Layer 2 of a small transformer language model trained on English Wikipedia (9 layers, counted from 0, width 128). Numbers have three digits each and are written without spaces.
Take only the direct path to the model's output, skipping the later layers: a vector added to the residual stream pushes a token's score in proportion to its dot product with that token's output vector.

Output vectors of the tokens that the questions are about. A number n stands for (n - 500) times 0.0036.
" details": 417549597498647445605506515434656496509621545330513634567377565559510563509474528532442475493534373475569491606415604394523390402436449405604492496488447489618511458514447458370476222412506608731702402418628603417481552558554384570430435588654739582624660509621493344395465466445474474437562450493445583527535509660396448307425536371735536446358285528511509339552487544503508356555375
"istor": 475616520435441494579331565511414630403606319241500510575399683438538553513574514561581219481613355484440746707504548541566443531581476586778485642653309475420450316325374533488401471478635422533443570426514648673505192700530295632353409621504819555387443632472463528566491627588432476573659411649426521537557472497520584474200512546526568514458450520375551346462451549471378400331494
"aches": 582464641368430489528670322577528468435633417423466676441580510502506455724594614475592369534707495459564257452390445545546448596405528366544490632429494430424503501534492600435199460600560489425446509472467482434627393597510454822446424495734769486535483574437439543411518270594602583291440427585598578386689468584558470497455275613426718294416352518562623330426421575494584325435576
"uments": 500523570294435416784404529406656569551559540319662523654680642392370372633344512250489340497632531419791486598358726298497383704408399524416488800486300366626571489228434458465364252634500330627643445375400557588609323506427490663552344532612781520707622444670374360532400529692461556258787518575458539549623663551536504559429402486490645477692289399395465298553384361633523267389583
" kg": 453404720487558389615514462609535395553785687564443514497486647407388325560458383596412429472577561531605378617417624479586519498566406475546487348506410430514617318354537545527393416415528401602458620479600520603427529552513453525654423529597763464477529604397514681565501389389480604529491291377480651461591665642580438404401279407333721353504401456463538530492443598361611331500365
"met": 554543570491464533388413536563468520596623469509429399531659586432517661652529458335497237439476622392476696500457584540706440565341510578699501537484346495607447299361421429444317559347554283575478472407503574549602595731541502491421493574585791427533534454465522500494553423636558677480491368423480581480457538553602528488399278385591533371435425326505768332555491601497435442471413
"lines": 471614508494593450826510430650487602454694469575497550450628478415426581597329467340563377271600523616548540708348542436629470439455507470516494685499347431546460418563397447427263258538615395529632498536497473610562534531595380536326411632532692540497510539469494528410556428584558497227530634505426575511499582519477502332428191582476560506552344484528472448658510551421649433401447
"ificant": 293664320624334281654365517467488661392616411391478484326593585628504533483483636476468268567648463559484608421352558437631319519439467413655474674363460535614476404549605511582295368554409321645409426473608660432653389686430472367315122545514831497474670451443441523528452543591484656498762538679480457664675595495537488501498370479621652300481384510424592470597441435482669314579443
"lahoma": 463532545361475358562386379691580375453545367506713535397415527397551638343543644459582179490811405645666653608231663479482314687554430367643481688311429358564549482498413529582136244450618351461593572444707673583504268700462553381419550539615887476673451783487479531325633392533502486262634439414366747533508703768632467274544222396266706542330390433458558432544571556393746395465332
"orge": 530750543452558425642444579515440437611438472303480570426561496478539428522420509538610336450614606569451556456399624340565462732505321248496493565585434519443454384530434499530197422393587478476527615420734714430374432668407597641346305649418685463769476728396502545467575450531516733450726481648405395416513543449521646376389360449438655487490513549488405320549567589485500474406333
"ushing": 409646611468508398435499508611371273537660390373523561459568589410505575656415421483455342601553399371650496458431543461651441412389540304557489687389402486598646464467486448464401479579541445532516372629464623419442490644277421524534270469520846584634488554416513509308465517486411625569635606584396524516596686564433335569502223459550671588307470604365538391636519494430760444637509
"organ": 526370447567503391536470587497516403405536432255471513511539530528303582574569598447598306555554477428599603500393439457759413508512319511616484507518445492500505475263347343561351358494538429351601478422516448596548399568539478452438428628509858505647697545553588680483687443572451543597499403640524443441475547668463569343402478385343657518521481484558465432605605705431641576269418
"tern": 556735418428504490565391436513479398428593504464581541496510715673438586504438671300565299290529503359537488539264507479575572434446268421352502494506507550414704498306360655342401374554537571454533598354554433558395422464393503650470466476601694383744635493508509579596409457661510543627623370475493435520672442475501567528417393590469576483495491531428663542398423559493678521544473
"gram": 371448566432414528575433343664448473385565560410553463392456530553514678556568580264489263305664509241522453722322527379556404612426466443508483495598354533456621436409501421487452328695527471578577473409542600606676297704593514644588356677598814470502408528423429549433656596527445651533594486645503516320490580741516536428543581458396554460374353481268610484606556445361545473449450
"se": 660612519506512566450383178628525556280514618375525444495566504523404545606377525447482473402688601320500715528542527537682626488438536323519506405503617533301470429396581344553437529383494363534254428385571410503441521475563374673444482660531665530516475381578424376483721543624435510485571584458490520462580447503618363647442444610514605503630242448438551580619681523470441546452403
" Conservation": 337518547523517334579427588568552743512709446354622476381519589491511604590466646354629326656502510439495420537306509422811245559543490365518499594606474459529505491628414381472458467581493339816487390531380521688386333472469573659486486584407659479541540573480419717463307482448491505404571352593485544589582544638667540475429511467519681535365321240277472559476364456542415367595477
"ly": 509552433580284385472511641760455524582422460588388355564581539530539593522331477539543447286420507657503443488411594577616528266355493470644491573540523452511338616496459398456300485320334566511620430602550656426603456547490381402530433480518780474503536389409318473578597617349426698389520458423412628480496332629596552324431567738636519593338535613373421414731532520502598482633584
"iful": 417755472320216309533477583505627509520567614338696463399483537521470374413306570459536309440727431347376563313457745615645590517470374410598497532412486551674423431455416530700252528538465482517448368487746559542619572469205654553246291558627904468450706514576504649345612481586441700354544480326458687696534440540488536527589282468558769476476398397340395467601623501436570353656352
"ember": 456462539451314481502436392502554288453593392408698641362566498360449492558592505598479249532648425409671572554404484544700480524539526443549484591372438471304351473440468593661578410349522435573422314599604722582349598842258466655334554669461727403763593406484438569380456428461516536446876438597586552452607537422526380441545385651481637533421304574505566523622613395264461483389410
" Phylum": 404407671472430516435539436622543584380538518474529593461616605483478492584538391243542235634666435547474552671313639510642311559513579531456484546536376523556764506384325408501345344469661533520492315551495346458522373609579317651383329390402978550474504677385408758507415492502419570491489259445380590577533524473715545529498528464568616435405441249623564460485346495336609455712741
" Born": 496482727439562405496623472593628512489582568434607423605472620400551469522564548399798324514635423449548595562442580459521471470429544515445482619495482502386360484513350384436407490516374504630407499520535532383467318676471445649537503388488545459449567409591516576431446505400427564482634633548606693568481442484578387471485561308534616449580409345405325411544455571447475546552447
" Total": 358645567431479447559571331472377509447629514304567459541455599627450546670438480444548302527522454477496568549403566486584573420538548493636485732462449474506599294431592530508538490595412460624553502581309471582461424572403489564458450551541436559624429667542355416348402352488485583409594521539478520555440513440540390424537390559556516625546590414386551367683560584430631524455343
"uese": 465619590309321495540616454484428347446576385426719541454661647354320475486385770479493287404626477735422463593358563563641448387498552198490475488630471454520555347413511521673181231550554398650338554603476632411406266593225468388446391453436853472731758597681493705407637480666530723264860550638467676548311657575618560354433438260300724426565433369581349243557691497630649323373647
"and": 534522497608463564503431495364518638493441492411319460550487422345445548419570386542477363699494495417476391432494460580489518397471529479481490419504497516507495469417550512661441497480558441338453465394451580524471542611580400505560548428640676402528492404540456564464585601514559648455755456487495638323261475486478495536674415384578598632609466551462562403623596409533562453642523
"ois": 502531548260410382485535591569419356509465381429360633573496452477424388492425659660496344271496398463509607428593582472557341547498370322565492684641587568459585506405438460772273476505550394567522496387648644567529470503348433576486515602651762573713543410520374635528664563524359496310669572502555630437475523356577534382423392295353615258580506481349478538585688354553643462610646
"ista": 370528582530344536548309566669388587398452466301598547523441543530592600377309532477453334462778534613555613566460833387437432455551365411513500413569533365676618390377400417522363591649690502593381566505585485480287565507516515559405399497538735421522497511616494497464546422405423580278579613823497593434514550411535528372413199440483654371560567532497488491603413381420616394686582
"chestra": 286624548384654234669390480515361328578756504549620549497693817494542474556415585278642440368799612339397527553437617363592301571414278295665497298593554539548413348458523533526369162623589472464573716425510558554393390675317512698528565543508856596556618401394361512424636500541307572448647331599599580436437398789494465460366274430423753409634377303464543507472466490571597376556470
"asons": 483427412517460195513421318614575689462598402311472473581526622499373570823472662531542372634622606400656511685365470336664555668496503274592470736360352446617538516390497429641261544684509469477387463429536655497610525623479304694575473523568768562555535629541424348206616481387493353331591586572449562336418604478384490251403464412547704443493383513635552284521671523358651260474523
")===": 670476752372596455540548572313420293584576356506598628625525781382432571363592398512359318609643294319640425537284562651551530327493343355571491357442370422556447494428547348499370330629444330470373391433753669519455476564358551459407259631594712692510606720392412474361340548643341520346716294521617442585618676771430510499274391699509656518614601293509523629840643499335643419512476
"cy": 369464674382588609457472547578487298464428451453484582502540625577748515620355588309598334294621660336481455429348554470589510477434569678539498427656465536499515351317412318505353407541392477592545375577473516502548479502442435505392387587460888588490494440430610384450576550666418687329479527568504570517279532559423551567496477560400678595381397383574534545543535518539538573430701

Each question shows what one neuron of this layer's MLP adds at an activation of 1. A number n stands for (n - 500) times 0.0063.

n62: 545572553527466483444552522423468433401472450521497390497491575460557536479455489549543532475576505418424628529515395537503536527556488520525568548490531471472522489481538493496536484492526565459399500453532542520516530504574409544562454513414482536415453526562526480497380496494451508529481537497569538504512394590541505509535460528475448459435557552527510474466474376496497559489504
Which three tokens does it push up most, strongest first? "istor", "se", " Born"

n1: 543578577459549528470537489640560435445483432430445394542388424505442527429495463575622502428441516476532540633610509486426417506484439400532445510511564447520547491447515537547527562553498564605474449616469524541557624513508431505528487462534547435509491529441428469461454495430471598644574392559478483514562449502535433465471526446488380461422545595441433426575540484553443528559446
Pushed up most: "ly"

n4: 470661458374541589514474500519509539471520506432433539524609504481520519484388527520475564527584478427510475551447492399420467484450461573539426474486433596439476597446561564460445506515535481483509515502495487438576583517610361445527582571495620480457510493619466500523535494454550653507568551514512618430498503540510462412455444458505464554482437505548453434457411487491514435485500
Pushed down most: ")==="

n381: 504586559483439544523523578459553404503431544502518513452612471503471448526505557401554425538462478550552540495571449593491450488438609549519442500502579442527576508515496463463461621444450570456467517431531553443480348558377470450558535470500548541526527474559467459466487385493589609473649490486517454515341478522498519525505537542544508418488389517561413486438542527514542474452385
Pushed up most: "uese"

n398: 518541405496472425397466500470474479442560425457526444442565598585507430452514508403500480535492438573424615533449367493562522557559595439497480468479529517481617531464518509580442557563529425538495500397485461522474483506502343420550493523518518560449481483471490521530627509500544547542399446526575495503512563450586497576569549563405631392519471447440503526543625490518415548491535
Pushed down most: " details"

n20: 425495524395482470590519409528531460441509615455537450503507525527563443517497425462450549420531443375552505445495453512584434519491490530393473561430487528524476537507410559507555537621470437573540472403485462523458485562461492646563481490485520492423454457431455496529489590485505548553507490558440614457478490515475567467483619597521515677592552495489445556490542538431406480480512
Which two tokens does it push up most, strongest first? "gram", "uments"

n142: 522547575470547553446578526535541457539571496506509437438467536521431584393567515488452512505505541480431500507546500429473533463473578501444556429508482559465445500554535493473517492558526496554458510538447510532585527428545497465512531479543422422536532460497490470400450402432452507594569583570482473564471561551514532490483424435438459599459498481426483428541513495540397517501533
Pushed up most: " Born"

n9: 436533509442522559437543452613427484591565548541513498528487582529520548373460542525458527458503485588539514567513512449492386562508439571470537528566433523437589503545560420496404531510543424479535523543403502453623494612536436572609520469553532468474531388525455520440565474462476415599471398542397523481410500512523463525400563685438474468552445478430517457539505522544381368461482
Pushed down most: "iful"

n28: 580419639441486469454435526500448387489430543552455538587590500534508479552492531491482500555543526451493478503429517418529602415502417509536461474516551447405485462736563519515478523538553561504562527451447482391494512372402500570523620361502656515434468462460433494478598432445462632485524478580630394371461461451552489533447509484449532487483546598525599496471513502517474589562431
Pushed up most: "chestra"

n72: 438432505420547470505509463495526498586540381552497559512531554437564498454526533520491508502535467480492423550582509512393457504466581566481563472445380472554481390498564481532534427465521463558472504575438380701524461474539493575414481547547502515504515637517451498531444492550476577417460404610519510454422445468519578508475503479493490556450480495477505552341458487412511550627605
Pushed up most: " Phylum"

n173: 475389501563473541463412398515476481476473508511498540486481426546450484510501573492513445568523473591535414522440517519599529560523482415565463485526523477573553476521451545564429426499497471452527535461467445499488532544529488464521600445555456399437516523459465525481557477504523485483471493475470563507391508489522529461493514503569559553563499591465484518539492597442579481566570
Which three tokens does it push up most, strongest first? "lahoma", "asons", "and"

n201: 525422499413508471437495488524519512520509569460456489543503526450441519464470499524604416548480376440560365446447571541524544512486529534509457473496557452518562500571594545463544595534471485519479470566496486526606447531540506532535432453500488464531471553556487489524475531528399556454494541504528445449543487413486500566476459520543577538488428547605478455472521515552403473524445
Pushed up most: "aches"

n74: 568439566425447485505538465482483515516496466409504342533506492529545504591499516533349527531450487491553443459558499518496503517493424492499560470475482457496532492499533520465457516467496553463499436552557505554544440523524442570592516493420423546459516533500529537482389488456544448531486451517467463461488478541566513479563562479573534495532546529460522556507475486579486543524441
Pushed down most: "lines"

n43: 474518445455518522411536564406508401466554421451415348634467523385557459409463616461486487544503580553602531539504571462446484447494445444449544493585491469388487525457553526442473490582502539419469541535491466559555557420523660438474574614460607579582561550483482547422458476525623516465556585526406537431472509566448591563492526399442515566385498461604576430508450496428449427528487
Pushed up most: "uese"

n225: 496546455531481549537578449590514550578364586443474546559562548526435455454481455398486416421572472508503543519521466562530517504332556448476530475488474549476562564440454432508516453492604482517458530495498564468484478479577500433401414540627462564500498340489422465528484539464432457468567462528524419520556485476456598537394460528436487548608534510444608524556508667538487503509472
Pushed up most: "se"

n420: 566486582374417466406403468553591497565411518393453638483564432373467467443492498474424445439544525406517615472554426535502533550504574592589366496459613480581423504616480500545398523542589473544508396587509522550469424495438555569475573535549540370475523535539573534454447441446378575534461465459544482627483532542524489464586386521559515542637553564415434479512590492455493469470523
Pushed down most: "tern"

n422: 563352433502518443578478489618429433517421422566557616585566400392490435608500519366524562527426422628380584512455411463464552504525513498622514491490567483662556480466460454370516460463470462498496458555569556368508414495461366392529430510567516456565448483472527437533498507490469525427606509536544515535600489491502527492433476405568588449484419490543502525486536553651547555486486
Pushed up most: "uese"

n434: 513502500511599569487516471550456462507615441547514421456444542424503632532495447392413403515468535468466433551413440608443574645483564492581603426525552460446576472564495406475518481477477435514586491564398464482502561479462492559442491551490619442468589529444543495505423552597497588475480470560464453533371512544497418500493455528508496579405407437546492407484483576542519551514537
Pushed up most: "cy"

n71: 473426521476502565442543504525544568565467304668502543510562469387446437483453562454545521528500562414575462475425598526531562583573494509424497540529584403466416404417475594460433568471456525563470437611462538500576482516503404401489506572633512520531457549491484531509523537541453564498373409545537511525414520343533479475663502473495517526527400580452431513468620490500470457505542
Pushed up most: "cy"

n152: 462551484550515502479573503521431548507528542414547466493392520500451447512479515440467634468529533513468416567582529536506465461424556572406461497549522400411469554497478541488469432395474503500557494551612471432505578607493467476534567476503540597505530431482496498517483545467566523494516517519428424541572550516456489475476564495489440518519459423524412560463470548515504551532441
Which three tokens does it push up most, strongest first? " details", "ly", " Born"

n345: 552460509562496454485492488420575489454441560588445485541455500478516456543593500470528495569537479579533600517486540481520477463417466434478511523535599527530502473571428565543494509479450504509497493370481528382475518539436524546579406514622463491397514570569518383433572484551451457497446492533512466384540532558480526473549453420503481414529600476505473537517511539391458521508538
Pushed up most: "asons"

n180: 345452500430505529564572379519487594535458536473631465454502448451480534419512542598491504470407428649516435529532538554476405517493479446396558484551553474502482456462500566440446503575498486472579424580551553526535466512504525503472485508470488431571576513528529551454505556412490397534620544479528498479464406520461511437497500489581418535457496446535410527531529449569577465586453
Pushed up most: "uese"

n361: 532577610412593465480524503485429555453537493419562550567455423566546500410552529450530425560542492525420481522550444475581553476569514443554456435511556481489528493386586496427505410548369443489448450575422545520487579507472539470449413592490391561601400509471476524549458403466427592519481595486502481559403531420503459536522491476541411638420535554563567509511503508450460646471541
Pushed up most: " Total"

n402: 502490488487460491457457488541462538493468499509494423479514554469492430519470529454556474431475507514551564568462597507527459542464552585470588433438549544440571458534480550505546415489487493491488560538487518559440491483499519495522508493512489485529475494501500504524467473508527518514541448520463487510523410565490470483500577475560525506537536566485443512449471529439544500480474
Pushed up most: "tern"

n158: 415522536582532447424612418558262488349488562466423474540645493520601537589484520447613415584617576476419476389502449473476599423441585582418454541601490567454574472605460609526572615560442506473352456387489550465438438471504539372529498534404479473456491534473483556487496385561527577316602417524505485509445453522474574520606441603431415575431481386389547666571502525427531586471604
Pushed up most: "cy"

n68: 526481463558474515488615519545497480538537445515505479545506485499515565411438535567500542502389446531523479588569500451500440409514503499551726436513456438441491578455483475553579456513461489548528397518575514491477583496522485484532523536512520588469487522532423541564393525462491562466489523495487506466467471429427387499542520504426461513483465522492496449478504543488507567408469
Pushed up most: "ly"

n220: 593482466432424469400412527455467404537471453543491489483469551488505452486564555490507395538440477521480454436493440616644571523432416535443384498469522536455544595567475594449531512507502621423498601448430575533580413495453477528475483388412549515471562457520477404482568546534416582485496455559526502573577513522495465548470428539536564510529525626443532497535512586550380521494473
Pushed up most: "tern"

n41: 569590501498520465426573484519524476460635462432461597539445567454506520553500510508435507457542488500433521459493431514480435390531526455453626524418581470536497555544516494454567538551470511526461472584429532442506561524501536431460398459534452480459506403480484543455456461519501503538543521515532499597508473534508438444499434480500519494499568471467582580472550559501545522460443
Pushed up most: "ushing"

n168: 446475442471510550521566474559567530486605465482486472527530540481583484487517555518508486520470402434454605542406578404498467529441455575475566518535503585510522576438484495543530546492503522465462517545471541404613490440488428489557466585462375468500500500440470481503430527536516471540550536525643483463474535508479484486380442489518497483534622524534592478479467555406425436433402
Which two tokens does it push up most, strongest first? "istor", "asons"

n241: 557384527494538555442488372525572572429544458562484477543402543572466485476508546497491495484518510474501429522480493511466519526505438524469570457537599503501492561536454448563560440510534521618582437566402452523506616536488459507410485470511463491537449550479440546571464555440473528494452433554483550522468485457447527377502513553428485459532514458520523551570468546468577437486492
Pushed up most: " Phylum"

n139: 527527445486458555560566515465457514544516711506577535475558467419560569461461529598618386423447600461502531498479437614521406522414399538494540494461414396439427429633401355542532506490586544607439491509629667595511396428628478487557444444512484462461470479475488561382407541506526385668570434437459514463479401599456422548515430457500472485416583541534476438591423366535549618606470
Pushed down most: "asons"

n8: 518487486496516460450460563497439502502560466453548547473496528550485515500403471491565380447487485507561442492447541445583451546589507513522534477506510479452496502499555421517507448577438514501547561542498509474434517513535539500494475508504496520556500579537434526520451488549477544545511485513456531525550510453501477460519605547462549478467472513470520571421472422501525462476467
Pushed down most: "and"

n456: 534552453566456359454552539609506549475553556430486442472504466553518657654505466493438465441428419424533467502549438580504440410455543465425442507432507472563426625448603537556531488484483507461533523489455416463519531431554452386552594504577483578494516495550527476531497543630436567437553553492520366531512607605548495518515481564467450468377378526463457439447507502460564547564473
Which two tokens does it push up most, strongest first? "ly", "ushing"

n149: 536513556498513575484448492527527414495667472412501461468539548470474516578566494533500445498516481433457476579538563511497445529478573486532461517478525509463622472503431443423493486549430569534424470578494471600502477557484432438438478483594516580522526441513478470473436399539470536518563470458639503481388432508498468470618527582464490459522493472463435484497538486543545455469395
Pushed up most: " Total"

n19: 487473493547519572475427498542460502559440465522525515570499461556500473488436516541568439446498475510535512538417541462488500501507467509559528471535480501495500514546503471543507485572436481479468519535475490520459551505510510531463487614507509460531435531514531469557526518528467493460471457495527496528512519421421521516506508500513493486495488555503505483423514504451513449556451
Pushed up most: "ista"

n104: 519359446581495408461578401480566359512477559456491448508563458569599631562522428453532572563439429574500470511498459458551471355418521400516487564502366517464574526559515509481444588521426470480485413443521468602448466503535551503640549396520509526592498417507503470486481518574582452486536510490563484450593445484409465654524425484445506530508472542494481489628521585465532514472534
Pushed down most: "istor"

n306: 583557508523540470521577516475497465532481530468469462523459473524454403497571537482387503364536485577415537470491493477425360539548399500524564553461557442469518504411467559430545493577502537535522510502471457533553484575519448479423517509560660487492492572546555395452504554492457492454527510497470405554551566446582476497551478501522495473474430486543499445503509416537523608503482
Which two tokens does it push up most, strongest first? "uments", "lahoma"

n328: 412427479574470372498464523634511500643543496488519500548662490573470456478533573563514372489465389521546471519530432396486362549472637443581369425399564541482562465457516481555476424519511417572587444504494550596459440440583637403530466633461567430566451450391449478566429547513548446557530429504450432471553307619376448510548419496648510572560323535439684466581510486491520578535457
Pushed up most: "ificant"

n138: 382417556446512490569473433379483548441455539404547555497465555460581525520443542547503625572509520594477431512572484478518427478495551593500478447495533470517578541498569531532467440475474531484522486524420567452500604480616505515436433584511529438507480553413519415495487421449490552445447497494600465525445543453510486550398601470551542592585395577482494470359494555549461478470518
Which two tokens does it push up most, strongest first? " details", "cy"

n325: 559394554420592516539518477463492453545371497504398594493502415478478388565435508465516534436538429507467529511538544530464558492314573439511532502533515537544477481478574578526494526415486480489440589454558488484563483435512571525579545468476448492502475519477478484519478534539414535406437485564533401478492555520555497564452425487488557460555621527606501502467524485498512515497503
Pushed up most: "ois"